Layer 4 of a small transformer language model trained on English Wikipedia (8 layers, counted from 0, width 128).
A neuron's activation on a vector x is GELU(weights . x + bias), where the dot is the dot product.
The model reads these tokens: " by" " the" " American" " Jewish" " Press" " Association" " and" " the" " K" "ov" "ler" " Award" " from" " the" " " "Religious" " Action" " Center" " in" " Washington" "," " D"

The vector x that enters this layer's MLP at each token. A number n stands for n times 0.059.
0 " by": -13 18 -20 -6 34 -4 11 0 -5 62 21 12 -2 6 -14 -3 -7 -18 -3 24 -46 -9 -15 -24 4 10 30 24 18 -2 -15 -7 17 -11 3 24 -15 1 31 17 69 -78 27 50 -15 12 16 8 -33 -12 6 22 -14 -17 19 -17 17 11 -5 15 -24 -22 -14 -54 -4 18 6 -9 26 14 -1 12 -39 -36 -4 -38 -7 -7 -15 7 5 3 -8 5 38 42 -30 -9 -41 24 -3 -10 -33 25 -3 -32 12 -2 4 6 46 -8 -8 -2 0 19 12 -12 22 -8 -4 -26 -46 -35 -13 -11 -46 15 14 32 19 -26 25 -17 -12 -8 33 -13
1 " the": -41 -4 3 -3 30 -1 -8 -6 -15 43 34 8 -36 -25 -22 -8 -4 -25 3 29 -1 -10 -12 -15 2 -16 34 48 42 6 -1 56 -9 -3 14 -8 -21 21 27 -10 -7 -41 -6 37 3 -24 31 1 -29 13 32 -17 -9 25 -9 -32 -23 7 -16 12 0 5 -5 -19 -9 24 8 -47 40 -3 2 1 -42 -19 -23 -33 1 2 9 -39 13 15 -12 1 32 26 1 -15 -22 25 -24 -17 -41 3 8 -60 1 10 -7 25 -4 -4 -24 3 -20 21 0 -21 14 7 -14 17 -26 -42 -15 40 2 3 49 -20 11 19 29 -7 -28 33 -1 36
2 " American": -28 12 1 8 24 0 -2 -20 -7 54 22 31 -42 -46 -31 -15 6 -3 -10 -11 -11 -14 -32 -10 -18 -24 13 40 26 -4 -3 35 -10 -14 19 -17 -13 10 58 -13 -6 -39 -13 31 4 8 7 -23 -30 14 26 -9 -2 35 15 -33 -14 5 -17 28 -3 -5 -20 -19 -14 38 4 -48 38 -8 0 14 -25 -16 -5 -48 -1 -1 21 -28 2 17 13 16 42 1 -9 -20 -16 1 -3 -24 -12 19 4 -37 -6 27 11 8 -26 7 -40 -7 15 28 20 -36 -13 22 -24 0 10 -38 16 21 2 20 56 -45 5 23 27 -18 -12 44 0 22
3 " Jewish": -36 12 -2 1 29 -15 -6 -14 -27 46 22 24 -44 -23 -54 -23 18 -13 5 -26 -4 -10 -31 -15 -21 -40 15 44 17 -8 -30 20 13 -4 18 -12 -12 28 36 3 -4 -27 -19 34 24 -3 18 -9 -46 21 20 7 -17 28 14 -16 -6 12 -36 32 -19 -5 -2 -15 -9 32 4 -62 41 -5 6 19 -31 -2 -9 -33 6 -3 15 -38 13 7 19 6 47 -7 -17 -8 -2 -15 -16 -21 -18 41 9 -70 -5 16 -3 -1 -10 13 -36 10 19 24 29 -26 -14 3 -5 5 27 -36 16 20 7 12 43 -21 3 26 31 -3 -11 28 -7 21
4 " Press": -13 -9 -28 9 43 -1 -3 -23 -10 17 33 34 -46 -13 -59 -13 8 -9 15 -34 -18 -12 -4 -30 -16 -19 7 47 20 -8 6 45 18 28 25 7 -15 50 55 -2 2 -24 -5 34 21 -38 10 21 -60 15 14 20 1 26 10 -39 -36 2 -39 15 -11 -11 5 -31 -6 13 -6 -65 18 7 13 25 -24 -2 -10 -32 -12 -12 4 -40 30 9 2 -4 16 -4 -21 2 -15 -18 -3 -22 -15 6 26 -41 -1 -10 -9 6 -23 16 -32 31 4 3 32 -7 17 18 -10 -3 4 -37 23 13 -5 17 45 -12 -7 2 14 -6 -6 23 6 22
5 " Association": -23 5 -18 10 18 3 5 -24 -35 22 26 43 -61 -37 -33 -7 5 16 7 -48 -17 0 -20 -14 -17 -5 0 33 21 16 16 31 0 20 15 4 -5 44 67 12 6 -34 2 18 15 -26 34 -13 -59 1 33 20 10 7 2 -15 -42 16 -37 15 -13 -20 -20 -44 -4 26 -1 -42 9 -3 3 23 -17 5 -11 -30 -16 7 13 -43 33 10 9 -1 32 -2 0 4 -10 -5 16 -21 -27 1 27 -41 -3 -3 -8 -2 -18 25 -15 27 -1 -14 34 -31 3 16 -16 -17 19 -37 1 29 -5 32 35 -15 -10 7 20 -32 -4 37 7 14
6 " and": -34 4 -22 10 22 -19 -13 -22 -10 1 3 24 -30 -67 -24 13 -18 -14 1 -11 1 -3 -10 -12 -22 -5 27 38 32 -4 -8 30 -38 1 -1 -5 -9 24 47 6 17 -12 2 22 10 -18 13 -1 -67 7 55 -15 15 42 -10 8 -31 22 -13 25 -19 9 -14 -47 2 42 5 -46 3 -6 -14 -1 -2 -6 -22 -28 -32 0 29 -28 18 25 18 -24 34 16 -8 -2 -22 23 13 -27 -19 -5 36 -94 -23 -7 -3 12 -9 4 -8 25 0 2 21 -20 16 10 -16 -8 -2 -31 5 35 27 8 37 -10 12 21 10 4 2 41 0 13
7 " the": -42 0 -11 10 18 -10 -9 -7 -24 44 29 20 -46 -36 -39 -2 -5 -17 6 16 -6 -3 -23 -27 0 -11 32 38 32 3 -12 44 -22 1 10 -11 -11 27 39 -17 -4 -20 -23 31 1 -33 21 11 -33 20 44 -18 8 26 -14 -15 -27 10 -18 13 -12 8 -14 -18 -1 14 13 -50 26 2 2 -1 -30 3 -25 -15 -23 5 34 -43 28 17 8 -19 25 22 6 -11 -7 18 3 -26 -52 -7 23 -67 3 11 -3 25 13 -1 -26 7 -14 16 8 -37 1 13 -6 9 -7 -43 -21 33 11 -6 42 -7 13 28 34 -8 -21 34 -11 32
8 " K": -35 8 -23 7 1 -35 -4 -11 -14 22 35 20 -32 -14 -20 -25 -11 24 -11 -51 -3 -9 -23 -51 0 -19 23 29 34 11 -15 39 7 1 5 -9 -17 58 25 3 -2 -43 6 29 -7 -12 33 2 -17 44 18 -17 7 22 2 -27 -38 29 -30 2 -6 -5 -1 -19 -14 9 0 -55 46 -31 1 0 -15 -1 3 -30 -10 2 14 -13 32 2 19 -29 31 41 18 12 -27 14 7 3 -41 19 20 -56 -25 9 -14 6 -8 30 -12 18 -1 21 -2 -27 4 24 -8 -4 -4 -36 20 34 1 -17 45 -23 0 2 15 -6 -13 52 -10 5
9 "ov": -38 14 -10 4 5 -27 -2 -24 -29 9 31 20 -62 -25 -11 -22 -23 -22 15 -64 2 -6 -25 5 -27 -3 20 38 50 2 -15 31 4 4 -7 -2 -10 40 33 4 -21 -33 -4 7 0 3 4 -11 -12 18 30 -2 5 25 -16 -35 -33 20 -40 -4 21 -17 -14 -4 -33 17 8 -58 24 -9 4 29 -8 -5 3 -31 -11 -9 3 -43 8 10 20 -15 34 40 15 20 -5 4 13 6 -25 3 9 -55 10 11 0 15 -34 22 -14 28 23 8 10 -13 13 17 -5 0 -15 -21 -4 44 -12 7 42 -5 10 14 2 -10 -21 49 33 14
10 "ler": -48 -7 -24 -3 19 -6 -12 6 -1 10 20 13 -60 -30 -39 -27 -12 -11 12 -38 -3 -16 -28 -8 -25 18 13 42 45 3 -23 26 12 9 10 -2 -18 22 52 8 -14 -25 -3 9 12 -18 18 -9 -19 2 29 -2 8 48 -11 -40 -16 41 -19 15 -4 9 -16 -7 -15 5 32 -60 11 -19 -14 28 -3 -6 -5 -29 -3 -22 10 -56 1 5 13 14 27 36 7 2 -20 0 26 -29 -26 19 6 -48 15 9 -3 5 -32 7 -25 16 15 7 -5 -24 17 21 -34 -12 15 -32 -1 52 -1 17 42 5 5 6 5 2 3 38 17 34
11 " Award": -24 7 -32 11 28 -2 13 -16 -20 11 6 33 -48 -15 -64 -11 22 -17 14 -43 -10 15 -17 -17 -36 13 24 40 36 2 9 33 -4 13 13 5 -7 33 65 0 -13 -41 -3 13 3 -10 17 -3 -19 0 33 25 3 13 -17 -26 -36 29 6 0 -1 0 -40 -44 -1 14 -1 -54 10 4 16 26 -28 4 -13 -38 -22 5 3 -39 36 17 1 -9 2 2 1 1 -22 -9 7 -8 -36 -19 21 -43 12 7 -14 4 -29 0 -13 29 4 -13 30 1 25 21 -18 -11 21 -36 -25 42 -7 24 41 -11 -12 -14 19 -17 15 43 11 16
12 " from": -45 -11 -30 2 13 -31 -5 -12 -28 41 12 35 -50 -40 -18 -10 -24 -14 5 -14 5 3 6 -23 -6 4 20 42 59 -8 -6 46 -35 -2 6 -11 -29 21 42 2 -10 -16 20 15 -22 -26 26 13 -35 -9 37 -13 12 15 4 -12 -11 54 -21 13 3 11 -13 -44 -6 15 9 -49 13 3 -6 -11 3 13 -42 -32 -16 8 8 -18 27 19 12 2 33 7 -22 1 -35 20 28 -26 -21 20 32 -52 -12 -9 -12 10 5 -10 -7 28 -22 -8 19 -18 17 28 1 -4 13 -37 -11 18 -4 8 43 -8 15 7 31 9 7 21 -9 10
13 " the": -42 -2 -6 4 23 -14 -9 -2 -21 49 19 24 -44 -40 -42 -14 -4 -25 8 17 3 1 -14 -14 8 -12 37 34 49 2 -16 48 -27 2 11 -16 -14 24 35 -21 -16 -23 -11 31 -15 -32 27 9 -22 19 38 -22 15 12 -13 -21 -23 15 -8 15 1 4 -12 -13 -4 16 14 -47 39 -4 -4 -7 -21 5 -29 -11 -20 0 22 -50 34 18 6 -12 17 13 10 -14 -12 27 3 -22 -48 -11 28 -58 -3 16 -4 26 -13 5 -21 8 -21 2 12 -25 17 22 1 -1 -8 -48 -33 42 -1 -12 43 -19 14 21 34 -3 -7 25 -4 24
14 " ": -38 1 -23 19 14 -21 -12 3 -15 54 4 19 -48 -45 -34 -14 3 -11 13 -29 -26 -9 -16 -11 -8 -17 23 37 50 -15 -12 50 -25 11 19 1 -17 19 41 -14 -11 -30 5 26 -13 -6 13 7 -22 21 19 -17 21 22 4 -31 -13 17 1 3 2 -1 -9 -11 -13 5 22 -27 46 -18 7 -12 -21 25 12 -50 -2 -14 12 -49 39 18 13 -35 24 26 5 35 -32 16 12 -5 -28 2 19 -90 -15 -14 -10 3 -27 12 -26 7 -13 8 6 -12 24 30 -4 14 16 -33 5 38 2 4 47 -29 7 9 8 -12 -13 25 3 -3
15 "Religious": -48 9 -21 6 21 -12 -19 4 -12 45 17 30 -41 -35 -58 -9 7 -32 8 -54 23 -7 -18 -13 0 -8 9 37 26 23 -16 32 11 -3 22 -4 -16 28 38 -25 -21 -19 -14 30 -11 -15 17 -3 -37 11 28 -6 4 7 3 -20 -16 10 -22 25 -8 -22 -3 -22 -14 37 38 -30 24 -11 12 -2 -30 -4 -18 -32 1 -6 22 -41 22 6 10 -1 23 0 -20 6 -11 -18 -13 9 -6 21 42 -62 -20 4 -2 30 -29 18 -29 26 -8 0 46 -56 -6 29 -5 -2 14 -42 5 26 -4 3 37 -13 12 21 39 6 -23 39 9 15
16 " Action": -18 12 -18 12 -24 1 2 -3 -22 46 3 64 -60 -35 -59 -18 6 -11 12 -53 14 -4 -12 -40 -6 -10 25 45 24 -2 -4 27 19 19 -1 5 -4 39 42 -7 4 -13 -9 28 8 -19 12 -6 -37 13 38 1 2 1 7 -27 -19 11 -14 7 0 -20 -18 -19 -3 18 29 -37 24 1 -3 18 -4 -10 -36 -46 -23 -19 23 -42 27 11 5 -15 22 -4 -4 5 -27 -24 6 -15 -39 22 20 -42 -17 20 -10 24 -38 18 -23 36 -19 14 41 -39 0 30 -12 -7 7 -24 15 29 0 16 39 -4 -5 10 22 -6 9 32 -15 11
17 " Center": -15 12 -34 12 -19 -19 22 -5 -35 26 2 37 -55 -40 -52 -8 17 24 17 -59 2 5 -24 -38 0 4 21 45 49 9 -1 24 11 7 -8 -4 9 48 58 6 -6 -45 9 9 21 -15 32 6 -35 7 29 1 -5 10 5 -34 -33 27 -24 12 5 -15 -25 -13 -10 29 14 -41 6 8 2 17 -9 7 -12 -34 -24 13 33 -43 20 25 2 -10 11 10 4 -6 -12 -14 14 -10 -51 12 19 -33 -11 -3 -6 -13 -35 8 -25 18 0 2 9 -16 10 12 3 -27 7 -43 5 33 -15 26 28 5 7 -1 6 -32 3 36 -3 27
18 " in": -32 -11 -23 10 -3 -10 0 0 -24 41 -11 23 -46 -40 -39 1 -12 -6 7 -9 -16 12 -16 -8 5 14 24 30 54 -1 -1 34 -3 7 -13 4 -22 22 33 1 -12 -16 42 0 -8 -7 37 6 -40 -2 36 -17 19 22 -15 -24 -30 33 -14 24 12 0 -30 -37 -10 30 14 -69 5 -3 7 -12 3 6 -36 -38 -26 7 21 -58 18 20 31 -6 47 5 -11 10 -3 -6 27 -8 -24 10 44 -62 -23 -6 -14 4 -9 8 -11 47 -11 11 11 2 24 34 -13 -13 17 -49 -3 18 -4 -11 36 -24 9 9 17 -15 1 11 -7 12
19 " Washington": -32 3 -19 -29 15 -19 -11 -16 -21 30 24 19 -43 -40 -79 -25 8 18 18 -38 1 -1 -18 -32 26 -5 14 37 54 -1 -19 38 7 8 3 -5 3 13 50 -2 -13 -39 16 18 -14 -23 12 0 -23 27 20 -14 5 22 10 -16 -13 31 -33 29 0 -9 -27 -11 -24 18 -1 -68 15 -3 0 5 -7 15 -20 -30 -25 -5 17 -18 19 34 27 3 4 4 -9 0 0 -1 23 -33 -24 16 15 -13 -12 14 5 5 -41 28 -21 4 11 22 17 -23 16 39 -6 -27 -21 -42 10 18 1 -19 39 -20 26 4 11 -1 -13 28 12 46
20 ",": -38 27 -40 -14 10 -7 -23 -12 -8 9 7 35 -41 -17 -37 -11 -7 4 10 -2 -3 -19 -1 -27 -14 -6 22 35 50 -4 -26 38 -11 12 -8 -9 -12 39 46 3 -12 -12 22 6 -25 -41 14 8 -45 9 23 -9 4 34 -8 -3 -29 22 -16 28 4 -10 -29 -9 -22 33 7 -59 15 6 1 -3 -22 8 -3 -39 -12 10 7 -39 29 32 32 -4 14 31 -1 -1 -19 8 13 -27 -22 19 48 -63 -11 -21 -1 -2 -28 26 -6 13 16 14 21 -18 35 34 -19 -16 15 -40 -24 2 13 7 49 -28 9 15 -7 -4 -17 23 22 13
21 " D": -26 14 -10 -11 7 -21 -21 -24 -35 12 14 26 -37 -11 -31 -15 -6 23 2 -40 6 -14 -23 -20 -15 -8 17 32 31 11 -12 46 6 13 -15 14 -6 61 57 7 1 -31 14 19 -25 -14 -4 15 -6 57 13 -2 10 17 -9 -4 -20 37 -22 14 13 -14 -39 -17 -6 5 -7 -42 27 -18 -9 -24 -31 -3 -3 -41 -6 2 -2 -20 30 24 21 -18 18 23 -7 36 -24 13 -1 -26 -14 1 41 -45 -24 -15 -1 20 -10 37 -19 22 -8 -5 5 -19 26 38 -28 -10 -20 -43 11 33 -4 -2 48 -22 -1 -21 13 -9 -27 51 7 20

Each question shows the input weights of one neuron of the MLP. A number n stands for n times 0.0034.

n329 (bias -0.057): -1 -5 -37 -5 -19 -3 3 -9 -2 -35 -1 -22 26 11 19 -12 0 -14 18 -1 -18 15 -3 -11 30 30 -9 -7 7 -14 -16 -13 -20 18 0 -44 27 16 13 -10 -3 30 -45 -2 -7 -43 3 -32 -14 -17 -15 -13 -9 23 -20 12 -7 -19 -26 13 0 -19 10 1 9 14 11 9 -11 0 19 2 12 -11 -18 -8 -29 -5 10 -13 29 18 -5 3 4 -3 -12 6 -6 25 1 -3 33 -18 -2 11 2 17 -2 -15 -1 11 -15 10 -12 -31 -15 -15 -9 -11 0 8 15 -17 -17 14 17 -7 11 20 21 8 -17 21 -11 -20 -3 -6
On which token does it fire most, and how strongly? 6 " and", at about 0.42

n127 (bias -0.007): 18 9 -16 -40 9 -36 18 -4 -6 -25 -10 -6 -21 -11 18 21 -16 34 -32 11 -6 -19 -9 -22 -1 42 -5 12 -32 -18 3 -4 16 -6 -8 16 10 12 -14 -18 -15 -30 -19 -24 24 -8 2 -13 -2 6 -6 -3 13 5 -10 18 -20 -7 -24 6 16 10 17 -55 20 26 -12 4 8 14 21 -40 -16 13 -40 -37 26 9 -14 18 8 23 -1 3 -2 1 29 -7 -16 -14 -13 -22 -4 -22 17 -12 -4 10 37 31 -2 46 -40 -11 8 -8 -30 -3 -18 7 5 29 9 48 -22 6 7 0 -61 -1 -10 8 5 38 -12 -26 -5 1
On which token does it fire most, and how strongly? 21 " D", at about 0.17

n34 (bias -0.080): 5 -23 0 -3 -26 -12 6 7 3 6 -8 -7 16 17 -41 4 18 -8 34 -8 -13 1 5 -7 -7 3 31 -9 -7 15 -15 18 4 48 6 29 39 12 3 39 32 -2 -4 9 -23 -5 -7 -7 -5 -3 16 -17 38 5 4 -26 -5 -19 -27 22 -25 16 10 -16 -6 17 -13 -5 -1 30 -6 -20 -2 22 -12 16 17 19 -15 29 30 45 -2 -15 -2 -34 44 -5 -3 8 40 -26 -24 8 -16 21 -30 19 0 12 -5 -31 -2 3 -15 -53 -4 -19 -27 -1 -17 -5 27 13 11 -17 -33 -36 -31 14 27 21 4 1 15 -10 -11 -31
On which three tokens does it fire most, strongest first? 19 " Washington", 16 " Action", 17 " Center"

n494 (bias -0.048): -19 -15 -25 -8 -12 11 -25 -17 7 -31 18 -3 2 1 -4 6 7 1 -17 36 12 1 -40 -24 6 38 -19 -20 31 22 -5 -27 0 10 -1 6 -17 16 -12 7 -16 23 18 -9 -11 18 -14 9 -45 -8 21 -14 11 -12 14 13 33 10 1 30 18 -1 21 -24 3 -35 5 -45 -38 31 -24 29 36 63 -5 30 7 3 -38 -15 -33 29 -1 14 10 22 2 -3 -11 7 19 -6 16 -11 -21 9 20 8 12 9 -11 -30 11 -11 -1 -1 27 9 18 -6 -20 4 -15 21 -7 -10 -9 -8 -2 -7 -5 -10 -18 20 2 29 -8 -4
On which token does it fire most, and how strongly? 10 "ler", at about 0.4

n199 (bias -0.034): -14 20 -8 -32 -17 -35 -19 25 25 -4 24 -5 -35 -13 -14 2 0 -3 -13 15 -32 -27 -11 8 -12 18 2 22 -51 22 3 -22 13 -11 -16 -13 -16 37 -21 -27 24 28 11 20 -5 11 -21 -10 20 -16 8 8 -41 -3 -24 -7 -1 -21 -2 10 11 23 -35 -6 22 -11 -7 6 -25 -1 -3 12 -21 -19 42 -13 29 1 3 23 -26 -18 11 4 8 27 6 -1 1 -13 -47 -16 -2 6 -25 -6 -2 20 3 4 -34 10 -11 5 12 14 13 -19 -31 -33 -12 23 -2 25 22 1 34 -18 20 34 13 15 -6 -13 -2 4 0 8
On which three tokens does it fire most, strongest first? 3 " Jewish", 2 " American", 10 "ler"

n394 (bias -0.109): 28 -22 -27 7 -1 34 -29 -14 6 8 -7 19 12 19 11 -27 7 12 6 44 3 17 10 29 -24 -10 1 25 -13 27 -15 -53 13 8 1 -13 -1 21 12 9 16 11 51 15 18 14 7 7 49 -5 11 -9 21 2 -21 -5 20 11 30 -36 6 20 2 -7 2 19 -18 4 -2 12 5 -28 4 -9 29 -26 8 -12 -7 -54 -8 3 3 -14 -13 5 17 -13 -18 -32 -18 -25 -24 -5 -9 19 34 2 -26 -24 -35 24 -24 -4 -22 1 24 22 4 -1 3 -22 1 -19 -53 -2 6 31 11 -9 21 1 -16 20 -3 -1 27 13
On which two tokens does it fire most, strongest first? 11 " Award", 20 ","

n168 (bias -0.069): -29 -12 -6 27 -8 -3 -8 11 11 18 -7 3 1 -8 -13 -24 -3 -22 -18 40 18 9 19 9 -9 -31 -21 -12 -18 40 -21 9 5 10 2 -5 -25 0 35 9 7 -20 7 -9 -17 25 21 38 -4 15 -3 -10 44 -2 -20 -9 19 -18 7 13 22 33 1 -28 3 -1 -17 -26 5 11 25 -9 9 6 15 -8 -55 -14 36 -15 -4 10 36 -12 -11 2 9 -10 23 -31 -12 -24 -1 11 -29 46 10 -11 -10 27 -12 -1 29 31 31 14 8 -1 12 1 -2 -16 -1 16 -13 -13 31 22 -48 4 -5 13 2 -34 -26 -6 -33 -3
On which token does it fire most? 18 " in"

n460 (bias -0.096): 10 16 7 10 53 -27 -1 11 -22 -20 16 23 -11 -5 1 13 42 38 39 -4 -27 -20 10 18 1 -31 -7 7 -10 3 -12 -9 10 2 -24 18 56 -15 12 -7 -18 39 -8 42 2 -25 34 21 -14 1 -19 -1 5 -27 19 13 29 27 18 -10 8 33 22 -9 -1 -31 -36 -29 20 3 -7 9 -33 -11 28 -16 2 8 6 49 -12 -47 26 10 -24 -7 19 -23 -24 7 -4 10 -9 -32 -19 17 24 5 14 -31 19 -27 3 -20 5 -13 -5 2 -37 -3 25 -10 28 -44 -2 27 8 10 31 -6 -13 13 34 -19 38 -9 -17 -49
On which token does it fire most? 3 " Jewish"

n19 (bias -0.132): -38 3 26 3 -2 -1 9 13 35 7 22 -25 8 11 0 -4 -37 13 -2 -5 -39 -16 9 -27 -16 43 -6 -10 -34 11 8 20 -31 -2 -15 5 4 -19 9 5 7 48 -57 7 -17 -2 -14 -12 -31 -6 -69 -4 -14 16 20 8 1 11 -30 12 -14 32 3 -36 -8 3 10 19 1 -35 29 -23 39 46 4 16 10 14 33 29 10 2 -21 8 5 0 1 -30 5 -29 2 15 12 -2 -8 -20 -10 0 -10 15 32 15 -1 3 4 27 20 -11 -5 16 -3 11 -19 8 1 44 -2 -9 -1 -5 1 -12 -1 -20 -6 0 -17 21
On which token does it fire most? 7 " the"

n381 (bias -0.037): -4 -14 8 6 37 45 -43 -12 -2 14 -25 22 -2 15 20 -4 7 -21 -19 27 26 -47 10 -42 -23 18 -4 11 -2 0 29 -40 46 11 -52 12 -38 -21 5 1 -19 -9 0 -13 -10 3 4 0 5 -2 -12 -17 -28 15 7 -3 22 -15 7 -2 7 10 24 12 -7 25 0 -10 0 26 15 1 -40 -8 22 -19 -19 -14 -23 -26 -21 13 -24 -15 4 25 -9 45 -25 -21 -13 -30 15 39 -1 31 -5 7 -13 13 32 -1 13 5 -14 -7 15 -8 15 -9 -5 -36 19 37 -45 0 -34 39 -13 -3 -42 1 -5 15 7 -7 30 -17
On which token does it fire most, and how strongly? 0 " by", at about 1.7

n266 (bias 0.030): 42 30 19 -35 -20 1 -14 5 14 13 -7 6 23 8 -11 -7 4 25 6 -28 -2 -1 -25 -1 6 0 -39 -21 -33 8 -4 -31 36 -3 -1 -20 -9 -20 -1 -1 7 -7 -9 1 -20 -9 42 -30 -23 -32 27 13 -11 -15 13 22 14 -35 -4 20 -28 -23 -13 -3 13 -5 13 -19 1 10 14 20 -29 33 -6 -19 4 7 18 -7 -24 21 18 -8 22 4 4 -22 -13 -27 6 -4 -29 10 0 18 -12 21 36 17 -8 17 -16 9 -26 -5 21 -19 -6 -21 17 7 1 -26 0 -11 2 22 -17 17 22 24 -11 -31 -3 -6 -30 3
On which token does it fire most? 16 " Action"

n288 (bias -0.128): 13 12 -33 -27 6 12 1 13 28 -9 10 -19 -17 -25 -15 -37 5 34 -22 -12 12 3 34 12 29 -7 4 3 -1 -48 6 33 35 22 -1 23 -5 -23 -6 17 -21 -1 1 -12 -7 -33 30 20 18 4 12 -22 24 -23 24 7 -11 -36 -15 -28 34 25 23 -5 -32 41 -17 -11 -22 16 10 7 -58 11 38 1 17 43 6 15 1 -18 -3 -15 -27 -34 -5 11 -17 -11 2 2 -41 8 38 -9 -4 1 -20 -5 23 11 -15 5 21 -42 -18 23 -30 -25 -23 32 19 18 -7 -24 -40 21 -17 3 -2 -3 2 -12 11 -9 8 -22
On which token does it fire most? 4 " Press"

n69 (bias -0.083): 6 -9 -15 -59 -25 -7 -25 -16 17 -1 -2 6 0 5 15 -16 -31 31 10 14 -12 45 -1 -5 -28 32 -18 -10 -15 15 -7 8 42 -23 -11 -14 29 33 -9 -2 5 8 4 -5 -14 19 -18 -8 -31 -16 0 -19 33 9 -24 13 14 12 14 10 -38 16 -12 -3 -28 -11 -28 -33 -14 15 -11 -5 -29 27 -11 3 -18 -5 -6 -3 -21 11 20 32 -21 35 9 -17 -19 -15 -16 2 -8 -12 7 20 13 -1 -49 -2 -17 -4 -21 -17 8 -2 33 -3 -25 2 2 -18 -21 30 -14 -11 -11 -16 -2 17 29 27 -18 23 9 -11 2 18
On which three tokens does it fire most, strongest first? 19 " Washington", 20 ",", 10 "ler"

n286 (bias -0.021): 9 17 40 -7 -10 59 1 -12 9 1 13 -38 5 -19 26 -6 -29 0 -1 23 39 0 18 -1 20 -13 -15 -20 37 2 11 43 16 -28 20 21 -3 -34 15 -9 -32 -22 -35 60 -32 2 -10 1 -51 10 3 -37 2 8 4 10 -16 -37 44 5 -27 0 -1 -20 16 -36 -13 -31 5 -13 -23 -14 -7 34 -20 41 -23 3 -36 5 21 -11 3 19 -12 -4 11 12 -13 -12 19 -16 0 11 -15 32 -16 -37 10 14 -15 -11 46 -23 -27 -16 -20 -17 -3 30 6 34 -4 23 -10 42 10 -10 -8 -3 15 21 -17 -9 9 -14 -12 -50
On which token does it fire most, and how strongly? 13 " the", at about 0.42

n470 (bias -0.050): -1 17 10 -3 -7 15 20 3 18 -31 21 7 4 -52 37 4 -35 10 -5 -14 -12 15 4 28 3 17 -35 -11 0 -17 -59 -27 -2 -6 -4 -22 -12 -12 -26 1 12 -34 22 -16 -2 9 19 14 13 -26 1 -11 -6 4 18 -25 27 33 -16 6 -2 -16 -9 5 10 -25 -27 -19 -7 39 -10 11 40 20 12 -29 -5 -30 2 5 -9 12 29 28 -4 25 7 3 26 -15 0 25 -36 20 -15 17 1 23 -10 19 0 -26 3 13 -17 36 22 -6 -10 -3 -7 -5 14 -7 7 0 24 -1 7 35 -5 -8 -21 -3 -24 5 -26 -18
On which two tokens does it fire most, strongest first? 10 "ler", 9 "ov"

n20 (bias -0.033): 14 -5 -13 -14 28 -1 46 -1 18 5 -33 12 -2 -16 -7 14 14 2 4 2 2 -18 -11 4 4 26 4 33 14 14 17 -16 37 -8 -9 -7 -10 -18 13 -3 -5 15 13 -26 -3 0 27 -31 -8 -52 -18 -17 -20 8 -1 -15 1 -7 8 27 -5 -10 7 21 -8 12 -7 -37 -4 -4 4 8 12 -5 -7 -32 -16 45 -35 -17 32 3 -7 2 1 -3 16 5 44 4 9 -25 9 16 18 16 21 9 -18 -23 5 -14 -4 17 19 -23 -3 15 -7 -46 -8 -22 1 24 8 -1 -10 -3 -19 10 -10 -25 20 -21 23 -58 -15 1
On which three tokens does it fire most, strongest first? 18 " in", 17 " Center", 11 " Award"

n309 (bias -0.121): -22 -16 -17 -8 -16 24 8 -14 -13 15 -22 -16 13 -2 -15 -57 -15 -25 -39 6 -16 0 -14 -12 28 17 9 6 0 -14 -2 -4 31 -4 8 20 -10 -49 -31 16 17 -26 4 -6 -24 17 31 13 21 -34 12 -14 1 -9 5 -18 17 -57 -31 13 5 1 -19 -1 -1 11 -32 1 -49 -7 15 7 -12 6 18 -1 11 4 -11 27 21 6 -17 -35 1 14 -26 -7 -9 -10 5 -27 -1 -4 -2 18 -4 13 -5 -5 18 1 11 -14 65 1 -16 -15 -28 -7 -16 -8 -7 31 18 -8 -35 16 14 -38 -22 -28 52 -4 -32 -19 -2 -13
On which token does it fire most, and how strongly? 0 " by", at about 2.1

n212 (bias -0.082): -33 -2 23 -21 -20 -16 -19 15 3 -26 -20 -10 -1 -6 51 -21 -30 -33 15 -11 -1 -23 -2 -2 -12 30 42 -26 -20 -36 41 32 -17 -13 -14 -20 -5 -15 37 -40 1 6 -6 -14 11 -31 -2 -14 -20 -19 -17 -9 27 13 33 -2 -7 5 5 -7 -26 18 19 25 34 -2 1 -21 -18 22 50 14 -2 17 -56 -10 -3 2 -30 23 21 1 -9 33 20 11 -1 -18 10 21 24 -9 -15 12 1 12 6 9 30 3 30 -14 -9 -15 -12 -3 9 -10 10 16 -21 9 -24 -2 -19 9 -6 10 2 -6 -11 6 -18 23 15 -25 -3 3
On which token does it fire most? 12 " from"

n261 (bias -0.072): 5 -20 -17 11 34 -13 24 18 -4 17 -43 -19 9 -36 23 -23 -16 -25 -14 -14 -12 -6 44 -3 -6 25 -14 -11 15 -28 -1 -10 27 -18 -28 -3 -28 7 19 -45 22 -3 -5 36 10 1 21 -13 -55 -19 -8 7 -24 18 17 32 22 -30 14 -58 -9 18 -11 -4 28 5 -19 25 -4 -12 -3 8 5 26 -35 1 23 16 -5 -1 8 5 32 11 -11 8 12 12 -19 47 30 -4 -18 8 -23 -14 6 33 15 -17 -3 -7 -43 -23 -23 -22 -23 -15 13 -14 45 -20 -23 27 -20 -10 -15 25 -5 -35 1 0 -8 10 25 -58 -1 -20
On which two tokens does it fire most, strongest first? 0 " by", 12 " from"

n81 (bias -0.085): 10 25 13 10 -20 26 -34 10 20 16 43 -7 43 -6 21 -59 22 26 11 -30 24 -2 -3 13 -1 -14 3 -9 12 -29 21 5 -1 -12 36 19 14 8 22 -6 13 7 -5 3 19 2 15 -3 3 18 -4 -41 -60 -1 -7 25 5 -7 -6 -8 -9 -18 10 -8 -9 -11 -12 -18 27 -27 1 -6 0 9 -40 25 14 9 13 -7 34 -26 5 1 -5 -11 -18 -33 -1 -28 4 18 9 -4 -15 -15 -6 12 10 -8 -14 -26 -23 11 -4 -4 16 -5 5 -7 35 4 -36 -11 -12 6 -8 11 2 -30 -14 -26 9 8 0 -34 -24 -19
On which token does it fire most? 3 " Jewish"

n86 (bias -0.057): -6 14 -1 -7 18 29 -31 35 10 2 22 -9 -39 -25 -2 -23 0 -1 -27 -9 31 4 20 14 5 -20 20 -7 -22 29 18 -3 5 -3 -19 -3 6 11 -20 -8 -13 -20 14 -1 23 -6 43 -12 5 -53 -3 -16 -23 2 19 9 21 6 19 -9 8 -6 -13 -60 -7 39 -20 36 0 -5 8 0 -7 -17 4 -37 20 1 17 31 5 -38 4 14 -2 8 34 6 -7 -24 -11 -26 26 -13 -25 19 -11 19 -14 9 -31 28 -43 -15 -4 -32 40 1 -20 18 -20 15 7 25 -43 -19 15 -12 3 -27 46 14 -12 4 -2 -21 30 2
On which token does it fire most? 15 "Religious"